Layer 6 of a small transformer language model trained on English Wikipedia (10 layers, counted from 0, width 96). Numbers have three digits each and are written without spaces.
Take only the direct path to the model's output, skipping the later layers: a vector added to the residual stream pushes a token's score in proportion to its dot product with that token's output vector.

Output vectors of the tokens that the questions are about. A number n stands for (n - 500) times 0.0037.
"°N ": 643278382652556454435556460525703404675606418810567653419500363350466438493579333572727637543516475567643407507427307450516623538633652564344526358736474279555579537421449578537599366404521394398427512493398541551476435483597618496510297531359346420616816552558306428270500486568399381549
"s)": 456280250269672363602380502510515510686588544536637628740647482537446364774385635514649402402363361510308482795388405871278536401306517514525530299579667746377385454605130598484567405457378452495408529490535464525679517287649604732394333510585461551448607561547426642690105511639568606321
" | ": 609556511553335482325360624529432497440656503535653560480480567578517333508572379473447536554571485456508638653536517469492540398616425589479392492596379508469567458394654518509466381456584417502543562400508480483440389526709586572435433684366464451517366459553607570370509560397439368557
"stituency": 340484152473561736534521484495502470570628476502726761333502531278373716381527628275603537515486485571506502296352622659465465431502740738498565240470698330421195608475254662584554658360297420597578259684607477487607429214438589343326267498547446502573489612767493612386229777604564569706
"an.": 206492548475440707427807799358669624567667322562728609501513240527469529466609542407453566307462418418425550648461501586475394403528471468388422301602590685540556420587405697539539180521322609658421467501470584649637492583358414438401456346432222489545703734388454643377613579472264623340
", H": 345512436584491461548671428500528517563304551511470486588567563490540454501520407595307547626357496378437304420507501638485528556332493577484526445705625649460435441546501536555510431488681423485578490503498391507499539473588562358546582537446430422423629489488574607389405524512477577413
"a.": 461419607551569654372667784457589598683704200536649658516583260585575394528500621530550526285367574503387459568525492545341366602477642496362565361510503756533396594491297720485535256504527495476460408489465405455444470506387445486469349451411288383470616503461538586444771634520333690341
"s, ": 422459299347541358486528398429747549667587442670655724520541444563518420768520509440813321390365744347432501636515311557424463473304478520523549288649537721236474516557373490588552356467638357460616485561494298713512542348614587712456315800352394374579580442476332403521268417547704591490
" (\"": 461439419522680443603585552448740387673653390515638523502673210511514384550482426494469448550423419605521391462434370429673448663385599516491579388545526517509497474497487605460544264498473335603466538520610657553569509343466583508425378537447506598488736554401416503396420511373593502374
", was": 460587471506461442593492520549493451575561487515538351503448305496372332528490478571525496484421457433564350659592475602509419559433567572339456492698668588420404447518552655425522359510461371627526434517501441651671602559437668398412470446473355503548635597581552431301508455634608474412
"eph": 390390575345436515604466272381240753544419549585464572632656478400471578477427550372609427470465450615601408276513405390479648512268886605552581237520636567418422677649402470453518463392492703526754545624410487606433734441735555362454491278417339633496567426516400471558711328496603518360
"otes |": 480354236427552591348628360530385430392579556627562607317760457226402532729800437501597564226513346586414407584278523527806631354641812656366541177538603535301449526519306699438591616448435428546438583324581650590660411451654601440378481485697311304640740344606613583280596454619451301400
" (aged ": 594160547541640594457556263495571405689383285717634607539477553330678359450423315726556639420591397459418426464234544607517623535535596531466470298838546421473225627382298494636625406396618437667380395628554328695667524311843812302459418596494427431600766490465163526200563547610387511506
" (b": 447381510682676515484511367434501453446592322552545666548555351502507494626431474438491484416566491452512367428599423515514485737492452466510499441740608499522535454430511470411536464492581483687340474525543560576500577384604595351413383560488471528562602540429457567281445515558539483381
"an | ": 496513398454372578338553590450646591538805311605803669511612450476420447404723383381536597378459308333351572538496541610530554306670550616485261161649539674385595515517544621527512185413480711587510487422360536574477354597689438518480451645504312515598615714403376695226408547567381236543
" had a": 643558290411551336463440560520365452624439349524439532423573556469399429509503515367603699538320317591609459689727465503424572536517578627429470480661730538515270500488509671386601428496605450529573414308274315784617557521472531506496479557420445608628628482457519407243542493453640432428
")": 458360469338474419553409573615370476413709586502447471705477577602502338593399481560529499525454448466488604766438599659365478545367416408543637510642643672563412501494330585510509402511358543484374566486606556444736374493544486513414490382542560711351434538416519500557242498382535519451
") =": 256210317538433442421630257517519514505724173350597705722539444232513430550303673292565663237492327457515481425458495944489658531456450407679596325876970539627523463381494602728623608451227479698391484302283551585586329630823653552363354476612452457337581776568614568447147490477545409415
"\n": 457475673525522448478561537609605533489688522424387467460331540385407520661646435531443476500556388360576421701557473461482438642347423431432394561390461532502613407434438570557489443469694371514433584673724398417629416405653594568539130341408690770497378329468605647565457411388514532577
" / (": 547057473602612643499674353507673364483557383492685854558503466234467652557360356419711499518392459676375345564554468542414600498483455411525279309780609456507225352473374580643667387374664421449463425628665802603413292389767921462480282452785566432445659806514123404395615742535275333259
" were": 532553377493537361602361555493366463633631415540423385488466470565399205453441611482492469520427310473542508627629630610534393630445691602327385558609587496485280433568427615410513401525528466534609381499496370690603528659468593551515415511461416537695492588566477498338675393580647384383
"an |": 416332435382441503447679460383465624389703465571629685594594367408546364475791489432474569437515268335460469456472578640653511301655593489493316182630510632456649437565414691454507224421411703555393410451516426599613434673558496559519523553514387522554575659455377704369566583522395353553
"- Genus": 304305523456451601717623383314547350655807377507623518425561480159524709593607471447689625562239647770364546442503224616648626713385862448219390297684590509531581755354445634739676541394389316549272489509513648407505189383618765382302258461326473336608489724646238578281467366350712489674

Output weights of attention head 0. The head adds the sum of these rows, row i times number i of z. A number n stands for (n - 500) times 0.00077.
o0: 511453440651672653581529420617474544566470455380529486625440328427338455494542621394357490249461584544504508458563641482629755503634645583409433720246579354480521732430601519452194499504623458452721326419544419443308618737378514447505596534479458151672564503461441423399566454615522351451
o1: 357614577526080571564743496356509300578467503425660422433579481740612330513545569340596551708585423507453432466491494507523471470436355421626483456448410520571590341702491558500835495772418600261377676284355619424560386396619442604479489643490280493527499463483472631629437455278601596396
o2: 633534329449442498702526436472479586715537324421829587374423620736609390543610689345589565449379610246518649522590431352619361546555380549604581683350353441460461401577484646538390459571381576713484232302348752525409650644252323528611551628574352389524486652511504566498559568481436401157
o3: 536155592850772581358489572356622274384752760569433395563502563616464402460434541532685683567486456700505332304619338587312737369668474214415488443635599493548656689403370435461480453471411480189351416697672611391528546460455608561686522437475470331412597535669480277255614358591467515504
o4: 436476516664506442331413607371599447716548527425462273302646270580566611507584392397602642465411665475365380305784392564393374476371428511440646526577549617592464457699678619403726644594625330404590410510320576558245671473483580614517524658490472572514654405479633402393703351400322560302
o5: 416499424555493531415298631437576420538568486683424693541759553562742512444543521530494544578605522536452512277487447650424404399773481615398465236470208456661647520316647527444371345353390420658428343488478532449525446731573442300450621551568519337494434526587583524486466617352568545616
o6: 558519486508572516472458512269570386620538528202531356422562421382356579428626520718397587598599524402540520687636355357352594431599379454655453587451762539428494612484438380535582511446522604451476444289506610387636633527432456406583499676340507416701330356475476541506754370473516667682
o7: 657671430443411470716352488385485407497536488628643532411522566726627320542515432591548513555519386403443559423504587386782292300645500592301425171496121481493542522465609736392418434423572514514676485384416468638585306433515405498526631486588580506403472473434428613546663579475579454612
o8: 403422535638546607205542610505463516294405615464537546568472406275545472494568653512530552401707482473484471399133455608618475289895619447693225659376481401569612525504423531505342423540581554649440551555572541307412398417566544588464365447533519334339300539793689632601537594430393361598
o9: 472644632674467479511385541255464556605293274468693459402598555694346540454670435430562475524503486386417359448525394193532381446557539529453403480403308471413550523514714524306623492518756347673668463488436513601456728672329422448557560537540442387605559594446480635389964591457580521391
o10: 605359440719635544328606606545597352446459592395560489476297337508352544649523599532485529475625425514592485484376484541483372532594488399623294614452787400486606458527374488642540485341449574596219476526697571355553415349529594554523236456615592687261370474550447567547512533577471475395
o11: 523541319552500566345458488284482536522650515550417589456415612479585503462561498543623513578508521336578453454163424607461261271689484561456549269474271399359555459440368383466493577507437576366647626492445604607666557624710388640626430574635565444480482339581505445454636412378562620809
o12: 560421892640510206528389405774597444502484432725577527379508375533396600608469348497550672570366559525306432342737493247350406516273379507413558389653213489559511538502610628574586371638563423699460527582575400738318400245520667359544481367414415380418553651474496677498679527554467647465
o13: 449450342560580552336441497417351564482483566503523567547552453461700480547528595720466591570525563590550561287445532503756552330883532624384477485336159440529494539427259546287298331537613551620639542310367483553546566726449314440528593564496551225706442479656528557531503630498462475592
o14: 490463560575258417565521513418665317548585579289502415462476468606475386465695466466557590519416441551507478387756533203548779561310434480705545471446649531497628567583594446384775595444540637361534732563437473143409491357469562640578549428462447693471507329482345427517597462576534432500
o15: 544592661653513451719509426566532510497502599423387571628403341449321455395487478543390525319377527338483615698811591457314703549373284620551401376427716506480567509357664504741618545518756402474572529403635464261378260578441544596581472415427389435617428537444479485466465419518503511816
o16: 653510433473305268434457259594359755418474572659393610541445407609688604567560248595515698458241557558489545398440424262600469432694445560479605409567214566482467483403412594510459457443603503754517795510440345458252503469550477333724572347539487484572519581515474610547453646580549314568
o17: 388518645657474348625580278698509476530565248462572470397430117493428700603550473444376757303357584269461500518481307358383178627631448658331618447566447298566585460454580529670597730499540354561508366555534436686390612516546625453442366486534452444481566637495634683607605466397406573458
o18: 499638717554344552345534487493638406497263354595582475571705151258483492418505407423343481531494543584375557429518439643432368650440339434598564514520360441476697396586650555556593222702476411597477699462569490454464441445697429339327505656287188413390704694546584668502656613375510643422
o19: 391560444448467304441436505498539624573528287541486428493753501501797792676418447484770514603420477469481472445477614481421370317532355583474517455623521479511374388564450540321647518583486383503476563469316400741522544476648358538521434451532589637618608546415616607580336505171543647416
o20: 418576603448670543281647436349603446406240451747423655499260335663446478585283563690313548512640711464550527488271422471361452485588198313469430404396417331613528609530394451500481454382569678701468636627446335566384237359656386538871303566656566656409466541525597671660525503482555733550
o21: 745440448394145493479356481582460522452466552442624564524405591361621435522607265617327531463498498663497536545350435567581688399599576601656614190536397585462587448421558570617649432478536547587461697439577662331398275438414491351393725500413398424499484630564619383474484628583415293617
o22: 419446591599362579396576437438651396649594484476558513324386504370638492424766421691312609366426744612385579457578301364427722540553369640619482481389258387512553526471637674579536480660407478335496508536491569342382442406646533500495470612572479263428507357696525563484729442470375536483
o23: 573507503498426546461760465545562371666467465503533428533354483498424440545503469357386445448485497547532592792646542473446626746188394558581403405418717478424373506596530482540693448389447529423342446539492605567368609405619472580524513579475591660515687486345408361432497429569486439346
o24: 498704588528595329611505312428524577580455279531505458410710497620434675445502428444586550571551390523401448422686487342522265550308599505355647430668358500488420328462563391341470728557537385354507514552366404744462679493561578509572569613447561530582621584339423583547522456390390522527
o25: 515680500476458416443325452555439474426409420577714744626662464590704472500596486548471630501659709507509572495147458653539243473604465499654502359533509451572611380353482643576370385453389412607285472424529536350567286456673383318548505590452444476177470655590611588609354546459378475529
o26: 383535608422497437714663510631507453533431539492463352504519362503371494530338543536760532454536510327550439533450683432379583609276486314477434726534806565370402520699365510601503475614471656443413681513584183431648526248511565527529299317495441533481494447483566617698361481407601635383
o27: 291588637517726513762540458505647566515432358438370492612460482332380580472407562622483386443241507376541583602656406418297447720281368515438391445562827390305482727447449409596479513402632503498524439764528299563561604562357503435569401226582488669503595680328570477567552483555519588469
o28: 418561619458721359646590185365550629509521481571318396499520307498499685673386474527630517510413589246613456355724565305441551783369342635543655545644553482495335481524372264717301421410744365649461512495595277462563602654540471469773438589431499536664522461290466553646412576474299544453
o29: 587505683352549321575324775479553538534507584512236540419450762335588467175537372614407327462221432443466545668742504432236702580217329582335383543517545618490398610567655457516759477538547456492648531619421362685425409497347611621225542237578503718539607438518465440387712452606454717533
o30: 449547475452670393537592491625407495423586618719453458566468437552496339625485598439738545718433452406540463477433555618637274464521577442303388591663453520527428541599183619377290210605469373434398525422587433612709472540595438598493408487413548437530565508485540586603363519389432554442
o31: 606381484405439530489632660339389463551332541716424549582526532495480321562438687636476420551539583568588515575214502505726667513581628308656700456383506563590539456578239509467554269499401566538372485453576569310499440559274498541561605549407328236499517535701506293349483598559713434528
o32: 530462378526479524384414479509479520503427258554595405428524619121467568548431550374640334460483507280549468603387396663533430515577567503319676474507632404494552331628409567516595413601345389363408439465524638888537577825450519497350587619362381583792586573501658494387666496372690559290
o33: 453480605543397556654594344456620515393526414301312425632612567387498560465296554564578438373423582402599587528584570509368722519250300291500574651611842657562536435448607444802488686593485646502458520544427277382560388411381501494448456295357283750578394584479544399562396375586688545573
o34: 588671552378372494470344580587330560435471673648565549447478572746682441416670398428383520552585485590388550421410551421533402281696454743536378367487129503534479503427592564442414472525598435621603576441501633366398424483591372492469654622650559377495368505506512564493486534472278404651
o35: 400436538631566472531609236575582577542531424553494464619610478519417645671464415443519602468625454584440425469612454739461543551590559486538560595525601410629552465446565390714258514440436421459347397437623377436541431519608510375647460545372521480435530637428627496616219374341533405542
o36: 428610654429238661436524529456512625357251254598517577582667513213818527476521640576522435512638598323420506335262533363833487441578537395520510399284391318488619391499498514389514423640493594713644576510377238602476490439596397594389474440394311399385445566670669629610446729354686598638
o37: 505469457573487654439500487629577533416446494538748645482485346524464562660512403422440602377678565510494482433450486629522492619699534475520455474368472361662598410390563599701343379264500487655464397510693506273418310677636531369562420729366468335388419396417414746468506616345606371362
o38: 414599628402434435500632544433630300381615645440633557327571337651533436308566436485547587592576462588549567541846313334273605526402445424636448496514681685533615520375450533490746512535544550224243607416410719381364481291430499492537703562576461537525533415539475541616665437541163656223
o39: 444472310466361623486517240481281637518715605441583590590410701807645424618416572385550658341484531389529534456426492666444451392787233431569515556488507507645505525458368432502299556498424664591466433344282558556333478720646325546719426715515452558529397590506650523622383530442563302472
o40: 553569329507530475442424356296306758516375442345424355356668419702479685623659413538391492517585488574355509285639475397757452317636515635559428408436399518519338435593538405390273754445679512579742567401426470473473617461524433449789564666658656604568376386450379553509549495586425389613
o41: 603574656635584499543611509333734611645653394377443149332290530542194590437599518540423461506466411481597354559815443322290512469309451514463355606499489533401381516478715391385574477530611441608572399632556529626587651433411545643479338469413615551695613471521457448463770421500421566474
o42: 633568507619453447586387532587656364493426316411473304483551378484382569527633575290513505484560411379486421465701619405626720450374579519607594551355635420353698239625801436602726492628537351410488451467590495247388522386481559535544664516455366565423627499481488438455646507506519474294
o43: 462499386479448598470526459535409341462281503526638662598411341580527503596302625542401374285669475490554561583147798660360525458669276516622466494365685367460564526588269462601493614603338816483410648375502582366502416369702375373520520609805395445383489539570497506664508514445581464278
o44: 484717622452416404739590442455616624667395375386352437440558347650329648300445455411323360422316572453661511587608587330357478656287395540352506490537811478566433649510674476611540573363549373716530517439505258599569532504496507527441556430457422710667558566349380429533426416585582587477
o45: 507500628512657603321611499469593476507482559625345485183385295125421534410901360385339432490568603457555343545656191555636499926360682697371493584355182395639468438446523474512478469456660286650360417683787659554421729630518677421426453485345558518735577293492403644389642403572197410509
o46: 454471527606561479406574497469531354438687518299717473688690325497453514529245682349625284438601486468494421520420418501288370346559478274369663405612585406551638605499429578388668616664352430442472713382458892577585536436585415465369574498443508323608554790464667579462531376353563486457
o47: 370443383431708481720594508362567493571507392332362423513515446563373606516331623455598426486370464469630471651572553477452496593218618406413637585560977591472355522641302405500572639506526558302504431551341372614596619520376433539548477464540524629556681568317527294541410445609588569271
o48: 481680618486443298679465472635481563523467484678451467720659377703505459378414419345582339415284540390511581526746733373295406632185436548394541613790546695509433417530636463586338565633604390439586590522421325390381533540531486437516654427512375607514552541312501434540333519475455504513
o49: 613526607540449390399414401496391358359366467710471462580812598494652385445480471426471509777542391757403451464533488525660496289498499497597640355811261480526600378496611558416488408718451417398354543452392512619458476319579608445423673538439439528316522622601496398470512595526371466566
o50: 634597427569587317348559339289440514593633173293574472338675744678594644502475654462649652531594436304527442560617382375495479262603616443669520482498304504643458309428467335251587608406459470579363388349427646741476657661810457522579399656415612436558425387498446615560549470241515555642
o51: 546615457527671684539342548141622426633265419436482448210568551440483511512511505783572411700517636435550553425384380477732467376504312597524584315337319429436514518435656500441617429412889468701532486636550562530508469632261314355696509634419403602683514562297524392446713456447511413702
o52: 535457599456494343573644503657532507491609589543474285452415342403494598580625372593627634605238493394499617578444398285400486544469553599455418577690508532445445471501467591592549363573667283397392671666734451431621511394475514573383343397391514510496555508489521422531518452426362525600
o53: 710616478317348449623369500579447508370459492584635684682685697592509369485552425473301435457671379640436616639569611463562618468463580493702527226581512657507573404363642492515382384252438540566508522471571522223556288442550509373432708549396504509280432571532370396494378684563523362596
o54: 459441556426523434513636323667295501515319543803531466725410508781774406671225507406497538601444481459528377367470696641578469516299270540388466283591278415684379597588417603471457418550523498600464505448379259896315511508844528546386414498574524468352689526341616616587489563382536481324
o55: 456582402637456471387550354340434460507498622436358423413500507463513441582666624528617709626487457499494326255521347646635644232723613670585453431382096478514530410361502509488361416687650464442559544372478532537472467689575502580624495592560433078589448427698593531520656610403376473723
o56: 447359640497441386453500545367405547416649599636484483530550719597707370439518451603570342704395501746416488424712499190382721451354389600428519448587242735494435692454483463349597277654567503459567730507355570628431625521382515467429730437624562284612554454483403283414671475541331615374
o57: 236531533382653507409612534732519565471489518543481583712477487324591533544393529560556639406361594373479633573297515646370403548471432326373390685647673467502428657554353607528387521494415556640543522456427295505505473420628422506361271254422550561315461667532764538639216523429486774668
o58: 551678406488537565460438636314407500548443421131565490365691587468413615309511660441477397752507477505427386275373497499608369372443585342380529635480550434466517568521470409317522876663282452357530522343513560748785671585644536611368549638511437534439449485547341341484507348586530719760
o59: 568587550409557333699488494413578466620750324253602522476666519528751582417394593468619517411566542405454494484674477405285559513460600532508689519588349414552419378427544496423532677618340392332536401491408597569599620474590443528351569592612540316517590428463481535596433407228336616432
o60: 743478435337488506565661478748436540477386538646535505329446407368564421533690492548482481646308448427499633602469468293754485582420393632301518463355266487440492485586348800470423178498465455845413711349638530683499480476504474494234372517367461576543596644496450484454376635554483618576
o61: 484512644444509301543616420669588657393631511493509451770736396523493646480426520414605330397536509373469497582496641399249367489439471405500446737579570503551495516487479518472335476683444541544602701401464454442583519328716410447383463252472530512406511565514530575606246378315591616552
o62: 703343334622592381581461354565508371508816649519311468489500579650271396476723278529424709517271470680524601387654398618480597449545592550551498318796405618465477667346585605665330530192769613243445471509596512431469393543460675401599604504541583542323524346498301242414422443689409285718
o63: 540541292228272418679467555456483440636567599297529604509737778691774555285505491726486457691297542390508688547529558413431600292421305675617525527473517658459391479287485440449561683494461693380443515397337514452624467583546352467331576532626395769474363322494398360567427370533594562682

Each question shows a token from some text and the vector z that the head gathered there. A number n stands for (n - 500) times 0.0051.

"red": 396497495517579508371477443544432514618438522452595564592541473531502452640480511520620473579535517495455550465492499457453539509357508618472542638629495535564463507569558478378490544434561358
Which of these tokens does it push up most? "°N "

" announced": 345533449438552316517422545504518473574379496409439528531572414532481525610462527509474604489388650524464433458395612380465653525504488642545517599613506539588406476454565398600482441529392552
Pushed down most: "an |"

" B": 386512411501383620458631454554427623607455477541533553610515513577483459576624467497486437571424462453641511527513416492465515507512463482586329610654569518499592582532504509465496446539502457
Which two tokens does it push up most, strongest first? " | ", "an | "

" and a": 616336456388543478382528331568472523441421312477472588378579531409343607658437394648641446451244550386618626258629327569700548454633582562408653800330327501315469527330383400375474191376518324
Which of these tokens does it push up most? " were"

";": 744205587591169398492260678373828438293563138370511518090183490456341366406518493554566158520601428510466812240685285664651532265662460617328596374159186324459446218439284474473333250484667334
Which two tokens does it push up most, strongest first? "stituency", ") ="

"ar": 456432338504295555468474534470526537501384477527464494512461519506414446517558563625622456625476480490566587477540443485454495450572530505480488675514384432516601533456513527442399390534473382
Which of these tokens does it push up most? ")"

"ase": 605353476406519413399540303558440532479441340470506587346580517410365614704407429649702443489242522405604631266595342565704574454583575574404653792359384502388445566369423407400517247410547360
Which two tokens does it push up most, strongest first? " were", " had a"

" Party": 790179615601143380495246696367863418263588113360515506025142493448319354380507485541576133514628426508468828221704271700682532248681458623295605342109141312426438190433267447471304223461679316
Which three tokens does it push up most, strongest first? "stituency", ") =", "otes |"

"==": 327542481551398555561443551461454701416571424321404522558611512473405434625660452571598285675481707464334622575478369672443447469517284441705588461652727538452447565594425559626560297453312433
Pushed down most: "\n"

"ording to the": 289522361463433637374620388562322615602455532448500503634579504661414479688557398584499476552489554434565476587423383417406523527433444498631554678784567575453639673500568489450524414434396410
Pushed down most: "\n"